Layer 10 of a small transformer language model trained on English Wikipedia (16 layers, counted from 0, width 128). Numbers have three digits each and are written without spaces.
A neuron adds its activation times its output weights to the MLP's output. To switch it off is to set its activation to zero at one token and run the rest of the model.
A neuron's activation on a vector x is SiLU(gate . x) times (in . x), where the dot is the dot product.

Input weights of the MLP neurons that the questions are about. A number n stands for (n - 500) times 0.0015.
n9 gate: 580387580431369389520492717638502458762455672320481486545574807483342559431736575446601489431441382504438590443358430471525410613454626408513464427558564342507456456616590563652371319543464489585664446484404367590605811630458327589548487545537528498523251523562511419543283412592546585560398460517494811473618364510376528524553428657649503551576520660478381548454354561437611536381596
n11 gate: 397686483534432383509471611542560348559489401406641514279601665468664457524644652568390629577736620523399450539699430434485456481540436294543474450629563447290493453621473574548361708456631488539660605431459370559298652477443532545444381544133446522431328575607686552521441432453697406738565509540396510560461374480543437506542492471482395496284426481348516438390327655674452380553339
n23 gate: 502450526351507544728535375623527504671431476415643335657515584368336668545443483533385579484472424422497622736658634476589631672415507583562462652432610338583500604624332596406562410419533433418539575423487201427548703654483540572503441424233473386340357311496474372568322491533450520624758607553535523530486461610565382423266484750494671494526602600471558509633465586498490470540413
n112 gate: 690451542577653643582454401674732560483677473510380589590566487555234454409353623538523391432474496412347380471465549495587564478434531619442395468561694493356582453367489408501464460450477526410498389476618464543536488362314439533677589883618501685406366442701633512490402507541401753644602501571398408587285615318557508503425437673467426620484613468538589599539456408263590477427524
n122 gate: 404634457381400483352499629451656557622554639352701322590578182379468557472251531515225485641552474537438466573652544517530427576522319451611359457652613558386497584615733557433682560459701485481599549523543395366424410438651493561490402613374487456574348342666437451546505364403450382591473342380532574697518527703455465487545620483544527716478578280456597478400460563373469519736324
n144 gate: 582453523466557505685550497780520474622581628329540708500626224546658622515685491385331534617573414450562439586498459445586424516460227594486482476603504460356681533396618513370436344641602556397580385621466490702286626565504411573570668637415487567431498355648498428796385620425471701561510577511494496399611532693604320479566513573604419486528649630667651579529435482378517195681550
n146 gate: 462541580507583331529480450468426507585542701543411464449527423723485545292334513560381729342441562650404497672491650339406481588339521459452364522527504454424566570577613344466476470491480611542616488421658442483498515714490548464563643589433629532425480464458465268743662425335646639541543695362685489590665358559442508546554428464423462609439364419551416376507280566598499408541344
n150 gate: 487641480584444622619552544738643510585594311443507513527596316639368414504465426600432305400701643441415422657465525268668635587543593511525461480442604474474432446423598659565822534358471662492533534259452409370376487554660501463507288621557346419517423359512514400611596456406455503495575575435570531540539472351605263323686425354455472373336503528445584561541440387511472381424551
n168 gate: 476646379466449177548458527479410552426385441572435569454458455715600466487457622501194568465589525508359497434592552365498712446393720567339513707482620281445583544312596557311661562519430402495613446433605617372662557436608575511650640443561682446396463460521478429564730576460324524529608430440583487543492406409518637514496459473425635399424592476465383486434492430487522574289415
n189 gate: 595582547487616370385534315597451706620359484546740504576719385536361599423310373546560623663645556641366563525694500398686637472494557442594534389809497438326615293365466508402329407671529437395678510412494643505474639635454484526639541378360591521526448396658445319701473597446596419408294576624600631617580526408481413526510557610489487478676590546541504563746440503544414423391411
n190 gate: 557485472453441498463529555524598461578459482312507533031528267398470354516578552511544602514615377451389492476429680415462328533271393414468476588547355253484511711551542672573764655484550564525395592425614489635535541648450521458478573434433506609519537597534430474635561336565434632589418519645460510567697449512508565531457559549611440656405572385429478540478583680505449624608422
n201 gate: 428390590286585543710549481531365475421435543410451279389563575607406255451352444513430514457503419599504283495543487271587511431424615574660536481439569575441633878606583565582530311523515254434573569312624538466649437320348463708385467455400433552573580533698367582588577523542598451604494567520628542359565476580464440574589728427445582365535530485685512634548573504397473555452332
n240 gate: 501504582420565586686255460510385622569548492480355245546576617439418511429318525435389371229577431531525606509588539424650710488335715529677434542486541464402575618504604519365491389601615297440468419483721556403400388467504473511537533643591411535697583394533552525572434395411503479393584478493345486353293391488658493369571566601485654491398469458572703406285471496699508537577559
n273 gate: 502483518460533576568399478434365414490515292524276634493513374426561469635508490598572571604536562586431323426602688554570526481613537661519516426594693553305517609391539549432656345504396609404485453585526279466450431454542389616568463431442398571490507363454431513510441656415319694502588582583641558451532530529607598645517558490421639511570568460523601437384628476370671572314426
n285 gate: 521511594459477641714350426624464542592747602408504369610585446566387363497530406338562504540346387456582499366546799635528521693541630604588556703422569421354609685422438537485469271651522275539528438298404548443275352489466391493419603471500461493442254624482632528788484555632482622615702432539564453504578499690574465445469573540536634469420505485555331549521554558648520427571379
n302 gate: 354303416396697558387596322552460352635629633452516395481658421432671646403340473448527626587305573412491422331746607493673422493512605378490378632442630456600431604408647530533466445721519429567648444522357245535617685549751469636306680470602438323210486434552691581513614557524322289574656396511361570423461490488492512614572607417607703538454646596583249263673540497465632404490279
n9 in: 551385312559446578542664461479558469455486340433626481521429460553532520661511621717562601697446606421411361567447281578572422230531613454385465437505417419493613568365285492466589493598613613372465788344422499616540542419695500453466589263590315560512370515363400490583424319560630520451475281707488500245579492644597411398397467561438515384456633576513704531585532388635470507372583
n11 in: 362535650326400385479565490701454628508595415378310578520396483396358660193315459509408436449475369571570480600527473603529484472561716402466326589456558390522474454462635540577505481580854471427442510477489426604548338607490663520361578391456447362438633572511637615585522589536492456314549496385698470521417522520343510451576281363512494548509370369567628792451531320500540322628514
n23 in: 478529563478433425324449521377661561631566566469421603501537470607666541738312529553592513704533497558470534654460555576477586573433471510536490625533494437436513306531559534473457495495423401524345794544531551503570733651368445616473288236567523515387594576520599585454599682369472620504378406449483483437477591432438307561236521516534530557452445611646533460458439658444465738469688
n112 in: 451703579465434497461632532363290417397607527463331429533609446447457504469590486343509641514459543536352365477551441236594447431552609392481414484486545699581417500411556443651327626532694697605503335628540515662412513644344530478541544380341423701449567509620526437424312408476424540680584275510525497360391566570405413575512527615348316742529615446480519530463478529622476430467619
n122 in: 597529523452422613392277423489444372504408680281613363579444533547508481393475279548509499434571617575580396585504665503446577498672453571586399439536586472573501569628400566445617533511532476456526819685562385467427724495566372579509518532499516480677266380597572329451569357430449233551648607537401509373669694299543457549322613785365553453184545719355395521433561482488484453534561
n144 in: 413316420657583551510442607480513531477789493613545522602484370618431658348376359398410522553654428554457502542359463413457495507464666368504505527533494805486658610376447467409575438496462428590697322549539566653582427578398505518496533604497635544286542361665413719609288594472462509527633380395532389303393522546617439217588633592474501617630605482467591656458555561521451561446394
n146 in: 518671307628712506277637472429419695251605331740553499694424407550520440481562564476767336595581661429638534576583500704584480475558452617342437369589577510456546637331341457540552495276487539446517457599479473626644361212368355524564514525417565478625658482523678563494483492457456535566419449412444294309387697525656346499442578644474424503648548468618599489569576462508474348750444
n150 in: 636539378569487542342520434582524437350628550382479306528583449493483376603383592479480512319660461464473533580384497469432560460518577329327484423484481542509461406673284488564473600382574533646579391524399477495403712404387342566477535508294352543505404495548605381281496508543387445515698353600422552463669516566720595376407376413442596551642483351494522457275443504525324337639526
n168 in: 600600534545536391691466512524580582319365458480549435413554504486452366335408629415427521500561473565500512538468598417513527677527518501555489581468611720510607625411498573503627658624424720518585497217444478703641587490459594497356536385422415438410354423565380208383578432462576399604534403691603637606484382483413441698665447552448470682521552521432536426533536389359568490527358
n189 in: 262568473561438531410438590632413332610314499391373511620394467528608484598520346358301445633515651779566439559639544436600393511471549685329714475442608671454531427721461648398583506512501468461528624565293306364332504562600530404445548496438505449566438539359488425460455453415472447435552758519570604346454371451510635577619688412532535539563586611404232562442516643699564364506686
n190 in: 526413492353641520311514315429447477413643294570602403445601552557519361333504433627584598469554691664492435626504352483428446423548534579468419572667458386233445488579312442527613415429413232484311559435381384500673701444661511571535540493577537720613487775322398440516658419339411592406555633741527395521514475539564318585424504298453697452459552432555372581388393380311483523589486
n201 in: 249757458506583596576591314390424410443538446424602515459363576539306418483409763653537639439522415587567585701400628311491436512414494483535285637550597643454456409389283357549516617531392617559741544415434582518387640523523596607577542563594484600320455492526583528512468642580523535488408659518698376598531391491562615470473415285513422390475345471514374618458410459527496668243518
n240 in: 548508613389516357666515381629558383628593624408535494588728439476407597481478614385504571517615545479357568454448519637258460727400465444459481503518520558549451395541581518509496672494432540647553454560464537245553491499597486448528432406519426387509455553497438418537620461250372528535416564607532742501617425148553558585435463367602451407668413520390633437546452241636572402430544
n273 in: 464387494569336601422500526434457539441514356625529538417456485420512406624557451658658529521613608633402283658445523522660472480593460533575500393520494479486760508540462445480514521559482404478555366315463424442598711546452433589416532708486306628322672572528538602490541475312400488408455511467549708355648434314632607471391514418383638490590574476461468566597601486500539331589491
n285 in: 468451627647538565558600286343658485563464442454695418386545561530445514483242436596592677499571393523551340575357312436331527389537617424581556654573320575552596470582630490514576535444435404461484418404438554316495543522527519521164370806455328515359569340576415456637545146669507527717316559420517598559421422524488443480326524361508546387462453576553609473542445562517401490437362
n302 in: 567593467531510498593451280556378474347546597542448418449672504372513859537405589508366431427500522435560497626508374398652532468167469633604553710432426457476823652418463451576611376376616552539569449427562657452352423361727747496393658500605429494685609379658311518475348483382666525572519335348500480336613595452618614610344456355473572419540617623620566381337427384693548638451455

Output weights of the MLP neurons that the questions are about. A number n stands for (n - 500) times 0.0014.
n9: 757443694729301287512404464681306515431582550538432522483354454361475530412759819430497456591405460413403695411595850409448397409733498379537134761547410538679657527643437460504539365502481417516305508687484545526603684463579489489566526377339554472664652373404624346366580510626725704393334718646317481489818748556541499263555635708374462550370496571754553388520490395539637711503411
n11: 429574616479607370292257450517572605356475563393510402578234653475693326585434450512307390503537502333491607718487310598607534462407415284675404712516405333469453447531472490621607427452501499347519737590679623333506434222381467368646319681302580333337273840630450737693704550146494435464534307652464607620582347573446446480510316360468587576346227412644597498540590357591643555611698
n23: 496586902393598452201755590449490462529552409709590531586635599675726533638529518697646645404626533594432391589492538521544456373828373460567434514593510478503498529456550427573672427538358254641342522406565503628396434535407538569435501537604571977400739610525381708630663324515388585553619354436558528517609562567387395372632500503373365416327406445826593365456363596442384633394762
n112: 582585668732327496442576510544614773196538563575482447531410593397637561466456260506246363500584585549298730402498708627658684537502505513590667438672616593369366333418672464325427640547621458598806570505708267497496317326559517479425521439725372358472494577504585479357502627427351521399501514509554635663473891457667523498558397464690517534534588398449782495633765656570578581488492
n122: 484547536619377563674400452516366492595574502526521378552496370535695601282291452932716254583472510525295488341683612574407543766234435468426591603722697480772464594510680410313469759454494442303404622440734379622354575275490627354267254666669421379571698534358503282415461598502653488833525395337554676482512507626518487504492766450418259589306747574522414326410323440388307476435445
n144: 435555585541566670483356548560392681307600522567468455516475613650433582407660536569431375726573521333175631555556387355334450222355540310354569280635533502521435649327667504644427500281497467634596594109605510330775478450522642401583503397635472326600354568565653447365440554548801307408602524410555418443522451438642578400709393737607535488381523277426548419314259628462482511424599
n146: 576221817480390270737422589507404313913200611603455203341453486450612589418440523398619578466432546476372563474584492474493370582451623469732424729325429440852383612716664454588455630474355503306543688644476485623553342622403485441281418403338386570603711598463472446469600447552614670525452481525616609566489472439506338607423537518285840439429451511448393566519317442739600533477656
n150: 493577501356552514448614302599437519384483284502192494436509616544705560068401438471587481420646600411460367720582288453354418512603540754404799259664366565646430550468491636619540498651534576439356439613465522522623211510496727435488428668506679378496495584431523468356380451354684545536599507479360601708533628362572426355429511499453478203441503340501317426537545356439527508680421
n168: 384669493529623402746537385609424619278425465463524310644517434665599358534504772675595441503511623408504460326498466609464577436429513491427655488442377161535602616247517374301413566598556494429612402666366594413722430453537541638451619539808414326445458218197527702446733430465285660565547482328699336425564234479447486594502401472398551333586694295489541520356616470494486490381546
n189: 263389539313546535337472563512365699538434504129667360496569386723410671505553460358355521370516478510379592586535446500465370600416561498512688568519645504298488426596474607461501183468370494561594598317526577938585628485511377789656828354346395381503494604553586602754397409291607584336394482448610467387548456643505647397552434549595566544303585857555725666357471658312650800468490
n190: 474424509229623623323635348501559456712586356419519515397527568307577783461600573510603526421651684284575651411508576556144698504460437646594593325596270503273452477595648670564482594556690405348238516626619681208644514510441407545404480507395736639598168673380132358514531626537424514394323578498757534481719877354409242441539427493451298448314500404571445495358566626457771443362525
n201: 594495381456624658509693460459630567477539537305503718379421415570656566389681358541479611793560387695386409521610484718246335711485569507543552558516482521280514445568442325604379573616630495602464402525660493356446529755583708528442530489385476569673564448701471691591831144496642554624868628467313644386521360355457399530564633512606506366567549418607711593670739439639363559488516
n240: 654633349608466726688301310528393394411530448390524402320601706663558664428511629407273197266582446464792454678252409579629463580537526483479683446594391660467579514336274469525593532499481337547567562510369377622620440610589403370377430261581789474524424523321214608581384432373596546461732471503348335342284239331513593496336552490647797571405282393384521557474715573521605365463513
n273: 422619524463610655637485336578587447287609644391681669591619453508242450563402402531347554361665420563550467664694419478482619572460483281194691537534447487591343369450296330432594386381572370374490541426463578484687401504577506517554384452597420437766379417545414605347526396719519312471493550588563415543228433631348367395695291564544591398479454296456571525514835374567507480417573
n285: 662338389566715370378474484423769372150411478640591759466534506336397636709395580408250627513450626445635446382458215663551500523358393539404611775743470568372441473410628380483661398582479542491471358442762439268348431542562505433835388470396419302594402278595380568403626676780548406374342535368497502363429546585250755447281486287715674471589495450464640466384765517418623565526625
n302: 409234553317455466369466514626460519575531720758416540383553346508705863381480461490421426271676540339419447491691553471549585633588564527580520330576513351418604479429302523539526545361326650448638471567595535467595446253518491569302675544570627449432709644383238782306583525336342491656513493651344607946572600278402446576303377458592683789271394361476555335605839484424541569652611

Each question names a token from some text and the token that comes next. It shows the vector x that enters the MLP there. A number n stands for (n - 500) times 0.0087.

Then comes g, the gradient of the next token's log-probability with respect to the MLP's output, scaled to length 1. A neuron's effect is roughly proportional to its activation times (output weights . g). A number n stands for (n - 500) times 0.00071.

" Northern", then " I"
x: 389542434447515420445655514510477518400684571525351644386512634477736527447653420503566506477513574495570454617700505405682457523488387649532586352419507457221632461703532666651453486399438585580343573514468544582354576398647588529407592537562553452635437453403534544512534492454495374598399641397335636437424518545657500603471384398434394457467606696442522518708701526495573431576640
g: 516658554524584508527621699468454327536419451593457415740597516549544508222277430585497281466523494534546590451436380611292522109421748570424489380516562535358316483516441669292200496412471469528385269634427368536412775346562470298529494665389505412443545584382278484257531759476467350641617626683501445423684530535365559390401513435276476549777692687649508674629555474418477497478578
Which two neurons, each switched off alone, lower its probability most, in order? n144, n11

"to", then "s"
x: 565456555563689394518393610596573480317387439577365594541649378349461370441711540345534548551465726347538428467540375424429577445506473685413498424449450631579608464567519441523543410544534507614311394577572638357720557454470518515497510478463561511618562559632494397591564445263679630359480470391391509234300679620663419492645534576476445505620432569442419641412622426556466414664544
g: 676374453559433649438650516401419239511556361765515589491537517385524563465582576650440448590552578452550469165673442524792529543423581813395400339402643421642384336767266455376557534568461590629485460495448460405272231444644531644578458663501529748393465420482479386343781417572502517311809661439527594472617613671518252489518501321737434460545442428428531551506473605441615358262541
Which neuron, switched off, raises the next token's probability most? n144

"1", then "1"
x: 395522523390618427414547428675415567620475495362597458590467529467523347668377412532593644476602604569520353542436417546444562501362313658669177614632464490478607193779483514443417503417521441550399479583625570436426488573362520566335524474420367496523524526506479584392704460350505549454314524515410509693601462409444391537383685422439448624533473577540612615753531587260382527526448
g: 485536600455530334402835495298590714443302330561409598474571509400508476468830693476259594430684479562549554679305349428430298471651576428654559610376641454571476405405515401608707466471498460528433393490365395439523583607467560598625420511309623710208626557593494718750430361384674621314565656481812585547506529502330409406571469641565532551401514422650453518442492480431703794398253
Switching off which neuron hurts the next token most? n23

"las", then "ma"
x: 534603444530498687464485723613441537480562633592410544467658656539389132525544495362371428541432561318394575505558419410500510517399442521466495527567298602431395630400636391488397538462325327665397636481540379430434574601441520410316727758569607544359516508416492541491618522582583386374492452300464639592621617452534393470475633608502358597641538560542510514288516302599367606460579
g: 403431768666517505702506456762470610559342642380556328438607517600426495432470653580629631543437431357580536495392562343588589398419559559354333446223445359763533483531500422684569588674466327597490549652393647480467616523499575363530518667549603147382350730417506522536483492516511622330442614493367458650534494471419799448576231442487467368420670531534734382492397865253564805537413
Which neuron, switched off, raises the next token's probability most? n9

"n", then " was"
x: 574552530500526510196446658570653441205815528522624594443413683651579470418529345505467589676473729493494595501683622633478585479615555477488625430433540517494456375626231439538483602558512580414461512606500589442570533569506402338577577597622442522611727491548535722515587654538531409541450578373379471559431561523690559498585519678561492416328515541460504431414569351489527465543419
g: 399478582481410533432649535227556442594712330567283464619877381699450705345538339415689385553647648726578406403392695521513238482649436644594559517636543609614567370598237419540694387405560400349561493322490319593470528423402556494490582625631453668323301332536423478412485663490361471520454406552487783301495585532732473532478622540577539502642498405600628545127549445695508505434437
Switching off which neuron hurts the next token most? n11

" ex", then "act"
x: 424462621406455565487518521443442587588439651544307487478467651681506288500378476442391369362464488394453487510431580463515485705487534523707581507331697407466618516548611506335527517538616618571554490483581585556597469553268492542344560561732639471470427588475600479633552722465570369402541188297314484469572539628347526549561604533369514693557378545554403506715637428461506589580529
g: 673665521410744576498770486543598648490592728512460316383445669282595516487293335423541728531535569602560529576524600456284158421564554519768475619647613598539496481701536466564802471594465365396413356421509441343515829259411485433650418493486618405353542628682456585556364698397568442489565437575674380453321585757387501391647501801527466511413488537567420598484479511743498638361466
Switching off which neuron hurts the next token most? n240

" is", then " thought"
x: 484555511438719498617548515702504466693587453534357518462412647470431565421402462478352508401513631433657609347508470554491488571535536513520427489379445448623553421367569454525446436522378434493334361610509593560596518460542416412292465511614586360525771362321516655568571532575526411498680519515354450436444477470529491560516514434565632564589535421704629401560731417654537619526361
g: 621455357482558533514259414483528663504413731224559592489442429407158616224535488463424442445635413271699542560428682441774432411497428497700642473458328683510629436706645747269392676489620576474405435414410451472509631590508437318407168649595560468612577628433572204469470553312597239476219541394536677521481469488673408557523603509521434422521534650525648597461405284539539458536582
Which neuron, switched off, raises the next token's probability most? n302

"s", then "pon"
x: 394618511463396584563451595492532587483466451592459795380532558569470551462370433429432456438517402425608440278532612419347483650562388560532393618349491553597478718459730543555448530541442579677450533421701533428409554532338424476501534507681588468630415540496603531661736516461463554333496508283456499518298585456477643507451358471476379433444240694473527589562594491611460796569649
g: 366553735287621219553381410248452444468544519508568320370562490529592250489406613294389285634664519613239533546492386175497706489510382542354378428432417317504764663525504625467457513682513376678676737427542333717505675642510517532574567442556354332699585598498471337438361489619349594353518449449578585471271368517510502633277555496455440662539671603480614449477336474622541342583705
Which two neurons, each switched off alone, lower its probability most, in order? n190, n150

" Sch", then "war"
x: 355409458462426417475378446378608584352484559471514502478464530582368499472453495585322422368556793562649495462281446489469542409488469559437413650377468434618425581413352427451445591490498437557622614531577589600535549621449634297609509489636550440598392601463779403516640665528463457535289545474342424678416690680457539607328324568507424404547578710359440585512494486468574555644331
g: 513430517303481495590324264600512598567453567462482506398745597743488637468433705342486457503422581397496379735658626489407528349444384657286527456424430389439658655561487743538464358743457559544598518336482657204431793546646413666453443542445486529257326249723484421581785640351592474714551449252329529542543453475288406602506535672448574459338573759550653579572442508587439548671539
Switching off which neuron hurts the next token most? n112

"ble", then "b"
x: 660509543448586443480415803417614636543573594424450522404474514561448489653548349433291334464392591449609590581486548663592466292599435417425302497400350569448419702386632435430386545525353451519533605335660581443443497531557489529470527466642473436426539594566531365624643689547597512436426745477433409429460632580505674519521436138537385434605703522571298418416561277461522433565504
g: 656537435681536585738450394398639308353585408494706465444461556543544622467522665496324479510475443469615352365352645629477443730285348569526456728368380511534541430528311614461650412500625493363646754666465487448505555490766646481558697541587522481631500520569494640646425551898699419658326429574564250474442610580490382479394436664870363544463452638378769546687570468687446323537618
Which neuron, switched off, raises the next token's probability most? n285

"8", then "7"
x: 691541566498558658475499441499535544597654543596502425613397595532554506644395340544419560614490618748649540534421467583393402504415669508653456524638564494425619378517463480386238537542387417418538547515567437327320456434415358567208471512469252468656492503327459492328568552444525462441383611567483585524578463559541468600478617733368436501581502592302432452724592570384335561458492
g: 512340325752642539618146409563655310505596710570474511625311218420320497563560645528403437395554526397534407487708239334669719504493402546466537584506555698412461349273521564494472570582435494484608318580537404458442411353726441388433381415433399462672419523518511605451623601365376345436182390512418437317407430481525645424428488572583540653551574518160395552731532337711490249656436
Which neuron, switched off, raises the next token's probability most? n189

"cade", then "t"
x: 507499513370427396537456589453472554436516615444384399507512511420575347401456568334479265543586655594652550426458423379607398443485533501422362445398377552577473659536679491346398434498433434640275715353701677388366434354464427544424619544558436427432533574568351499596677392734555526418479430493398507441662672775579507402624528493608493512489598486556212554409582442598334531500500
g: 333757580577486402470448615537596682433672394478455539710557681565478487826657363552557377246474528485618240728449459531777458322496494355501621465454504566484363428421422394375472656481550757425569670742416566471567398295488494571484125558561430543335531534672244430657536651541432564600529349426420551717448430407509581629607456514446439545552765536619494292327573372361572639582782
Switching off which neuron hurts the next token most? n201

"0", then " un"
x: 404532624460462617591557578660461510532642581622578534556494404471343555649552574558599456638427410548607596616366312614771507481437350660485454555599453454594537379441534388502412589503379444430506522610433558552438426499394593746481458606546297626581410524509577533530766471263479608393475481637503569398651718582478433613526596381452360398685548600484708545555569435436380442583441
g: 673475388745498623552520758469563541384540234493241711402557578447470560338537409601571294460512628516324477405717271613477849396614546640587682350388519561280486445479441647719726603397402653360410236656405391579469396436627295547661432414460502473395618332566305741444482659429455264492530558373532596487535615328517388463490432482598533347536663435455506449415708677645522407405662
Which neuron, switched off, raises the next token's probability most? n112

"1", then "9"
x: 530443621342594545229445407532560420568482526542464596531613478487463360686325369474668545494486466454665378637493424502444479543459424568539268579468238521465548285517605401408464407494517612645370508670537594564442419555471514611280595452639273424595653596546407314465704340525508406422450485598551444674526559376413376557518470439352413459498557475445626480600605425505309340532467
g: 787412473481468263381516450544244480524367586462499445557666383391573405558390502440664752503481414751542190500370445542653548651453572588266469705456510458729741495611484384446493221479447589429543477496459647498340646447593371351460476496461562657625628413620291303468572367476403344759346397621421582467580516420616411657248724606476669572602601234609463419822390579524489499607588
Switching off which neuron hurts the next token most? n189

"NA", then " "
x: 430751488636534710634511546617450476466539257382247635567377570454594233426615505419609585381464528700441393568603341479312489532514329595637749579549413447436534242491604439516601506572560459421209493468438666356575518498510319518644626490478508449580500599472432367569357646409396663492580527484517601621425514554595594617434446460497531689573500489445528347603449459445623542493624
g: 409369351366527526553478538509530380508220576375343403265310369294508409253645455328421414432442317276621270549322609562663502658707565491577390494380581602398317309656772733493497479505622354563458486562405577507221636615584482422540550421345559576525534611448432592523565682688502444450439331603400387515453561548254565653392667452373186556654425575610661594644700634481555664420330
Which neuron, switched off, raises the next token's probability most? n273

" Pa", then "ve"
x: 486507611694628571509466577519456377192519540350379633521342675510607486685506593533303258403540596511529596428550461484464448375488547471514353486447444494395367536742330485550387531608579592459625535435527477463483457651347649521491584342528595437508543575556661449628496241601439448453339573510484486408532555545498633660429439379587348475651528540431598589581538588493341281686551
g: 519385567329427392610459548543507571442503683533521568581454705523437344554768569344291628196337392725510548506331590427495654555367496499324328446498391424383623694563625501446764585210450256426502402328691450601660532212680519469528519412520521538569576477363578609210592568437322589487546677469465397335663564532485469351637353550716509561586436427599514259631473286408574400757721
Switching off which neuron hurts the next token most? n11

"ate", then " day"
x: 546521595553488515586479547634560629463576253389139618513530452411504469595548442406424569439453574386557531473461447561598508546618521610483527453515564573516428335555519559546602560576538578403535422493586549578486532551570412579481569391355435477499538419458510420306495533439484544565529307482463565591378625481453529542523424426484449469493612569353600456673854534458550477515566
g: 640587633192567369261526561503508189479511435437477625557574424579468636194434469628419474531409709631557399524411437379671357442123435552285586431606641758674489794646527508424646696311571528521568403488484472411259479508521388515537473526612441392193317437505521474394404546549535280341531312383711537710527503333461599344592515414416429511639464392621275582445506644483349629452508
Switching off which neuron hurts the next token most? n150

" end", then " on"
x: 559480560474439542288377540549470619537436596475213381542417638491585303598387566615552495498504620441527572406330492413440536548521417502449543481335578464654507483403530401506589612408468646368418514644624622516473386542268362475238526365565478599490274477618578610570692597382534442471517311387520513698614603487558527505702433495495485712441672480561679450563626637427458679723470
g: 417361209575456603349418496504564744431589277731362511445601451417542657540677590503463568549516575465438494533602179536619680357615307725516444236523574405696322583343596311564527717560374585636629498468408385232738599405307438571571308385453616546315601327251444600405301567372440338531545536578539548454380582380476554077461538502496600524536532368551488404452540418324500651549490
Which neuron, switched off, raises the next token's probability most? n190

" was", then " a"
x: 439448448541697531643535471625554370580640442547284431551507564518627497449307709484476416373495578516747586484444449697580465336523560509549405498358470387592560386471522557556458486476514523517381460425417473535483516608493408436254550523634491477473749461311539609496739489492486352484561472527352468441365460412615447499430506510503712510562434408580612407394703400477502424426342
g: 309513334412437518548577546598670393528452389561509631563483459364445307512380612544424661483503855606423757274565421448415373757531603524453706512563454514712582321386342581410588360276132540550609677498379711599657404394347455435529533449580466483437617407474448565453642478618359554570603408786501584682675487350479293435667419360407410650553607468346674283708611593619445625309349
Switching off which neuron hurts the next token most? n302

"NA", then " and"
x: 434756522646539699645523567593501501459553236401236617589393586436559219396596507398622612359400528709493352591584351497341511510505360554622733576524417431495551248498620498518511493552572456425232484474441655325593543526504313571582651489423492462556555567472468373594388609400406682513612512442502640597436520544597575614431422451432463670568507484434485358607471464463668529529660
g: 605322455551540509503448557374356591529624352606642659576650621444580501627436484758564422464520547738382376549687419576451435395496752593469699552672545300448814377409508669542297527537201634666422114548333522353550510444509445677550352373548451498528449340584654442277392535355857563301484751382650432578506446487666562387325552490601546529510691578475472548300505508422493282582524
Which neuron, switched off, raises the next token's probability most? n273

" a", then " joint"
x: 485540649573539551544494525603520655586654354471374409502493593402589490228450497360449424494570536528551500565429489623558463557603562527566470542393557577513585467501564559514586422415528472474515532542428541513372388537560504506444636562592455391611587567494475447430489371567486456520410336398436461603608588365446502548436479585519448528534355414459627406565880536526557564421592
g: 814768677728437429512488346364412608491545457487486286448555452724615876542488427407604422367337644441491264496397401450285628510396554605608493715405315551389712430389599283505395357533562475706582486490567397576573637625485541564385436421498581417390372501534436726469434399656300512415758317499433363377503508435429637411467394458688529586484550418657611337374456411354392392113582
Switching off which neuron hurts the next token most? n240

" C", then "p"
x: 540741615445541639700554453650480519405443737461344578669376646634502397511412620534561470140374704554362473431456500527432599642440534502571452461409352407428395282649565360436450528413588556508376326488590552367599474519472683428587476445557445479638536564643437484477569516409486534434391497595409553574490501577420479627366386498576308422330545682460562572548558506655576481405516
g: 294619612587771447648676547622417517396731446478610663663395529496504329503579663402493430709336486308634355516139114488572408258408583677452341520467489669520529798586526496602488477588258318476469496602553285488360315479530291502677267437659560449525456493300552632370637502483485452393429603574413477318336486603431475486545532395500333617715621502515608490460588708512413569621613
Switching off which neuron hurts the next token most? n146

"pop", then "to"
x: 387435333444476454465555553700442604423332432514212586328417675482488306540582381335499658568392531731483430346717325535502573462494599497574662487530290604490404499582609458490485432517302459543339449565577489344523585479242473386272637766577525577502545519626566448718456574423441598340579416444469657577471558420558520619591613638475480532534403507535316414541541532527481645606407
g: 585636495428542767402474437353507355597556476370535402516582506444504204449860752500511537598369401236655239718583304560371381445707640314581467499542442651558355653322566344540526451542280643588317425539514531575568571649452351429393487318458510706515606154527716602480594513492494356374432438433513382233532369474555580502548600409661535328473411491637465460478523453678171445449634
Switching off which neuron hurts the next token most? n302

"dy", then "ing"
x: 595492604504546556357334654377475519476655522753394608589486534700352688546482482305463568416590584274615363427584509503557477446342418597455478548454623594403544560514570482397546477564420497682501504525710591503333272484374387553592582598583495630506602570495512349587533576566545625533300378391437548553403690386461520657525632528521352419527453532437306464497617462502484580643421
g: 535283649588273387348501412443578539663485548499555486587490391740523531381259280623476428384289460551351531460758454423416679659273668441437573714341541458572774696555700519482419617442345353275762600534606427758419566353483347585381439540704361568563455618431573463489595510279555512467513317289587588548591299470480330550390521464261741577346543522646658486397477340503491597593333
Switching off which neuron hurts the next token most? n146

"H", then "-"
x: 432742494713555495549395719568748436389582527374567770578386685395614396450475443508547469385498404624596370557527470347472509382483358343478657585434376501543358455686509293397410413355443647427452592657459566409647578476454411528599656685414417525671578480450572468450534552320431593601510580286514470355368566584556388382573341457478413469483488579345535410343518454459514632284568
g: 710546528380339501671613674422646576485487677646320360451363578715529626449546423226633190505399643637597324327551733491160545410516580627414473351456536614507615524544590455467805204406499540319424435490641446509426689707443604524384474479510361485521388463477610488620301699560528569438770405522399339295778522541378534545358438425411634368573629319359473480539510365509541527686407
Switching off which neuron hurts the next token most? n11

" previously", then " served"
x: 489350449585528532512572573528541521494548497475300479460452416598412516354590491429407443319579474620699561555436544487627458299632584658621469499346386306544532337563475515507752437450518557422468601425451409591679514586318369464376325545594535590585584396431510563571664372508605385544294409568508637439363427514670573462413505353387702295579445401379752513344620337386501638475401
g: 411477620430286515287569537427670393568669546562502629356408570502569482568490696565515313598458403514414700590590661405580418577434495372397337476476746436640353150526430616621417323282412348438660514368383491562501359483585536521404480475368541195475588241393427156584618505662466483520373272678296340522537536374366626551459231596350495622626659395307721408483415565652435588374323
Which neuron, switched off, raises the next token's probability most? n150

"i", then "."
x: 330550521431598491319614470413523534466558492316279522614489343559629640454438319385530507516602733454413454443580584578281596543448713618463568544638456410491414472606393551553424446620414361405434602571609515521675498651373529550572413434378551268514556497593655594476440548313530589437545522636432470429466611277580569553625452794463462641646501614484453321488660369537477612553614
g: 546608720643404505463616478794545475615416328495509717430528536558626811663477628670491469532501618371485496679784512393567684315531307556478649437711402241522532618191494440431515416438593264577515415515671540440562396580271450617507378694559542441540465439229661523360683318519465403415417659305434562454483477306536516269484436594592471504308297442481529782755480373518441497593636
Which neuron, switched off, raises the next token's probability most? n302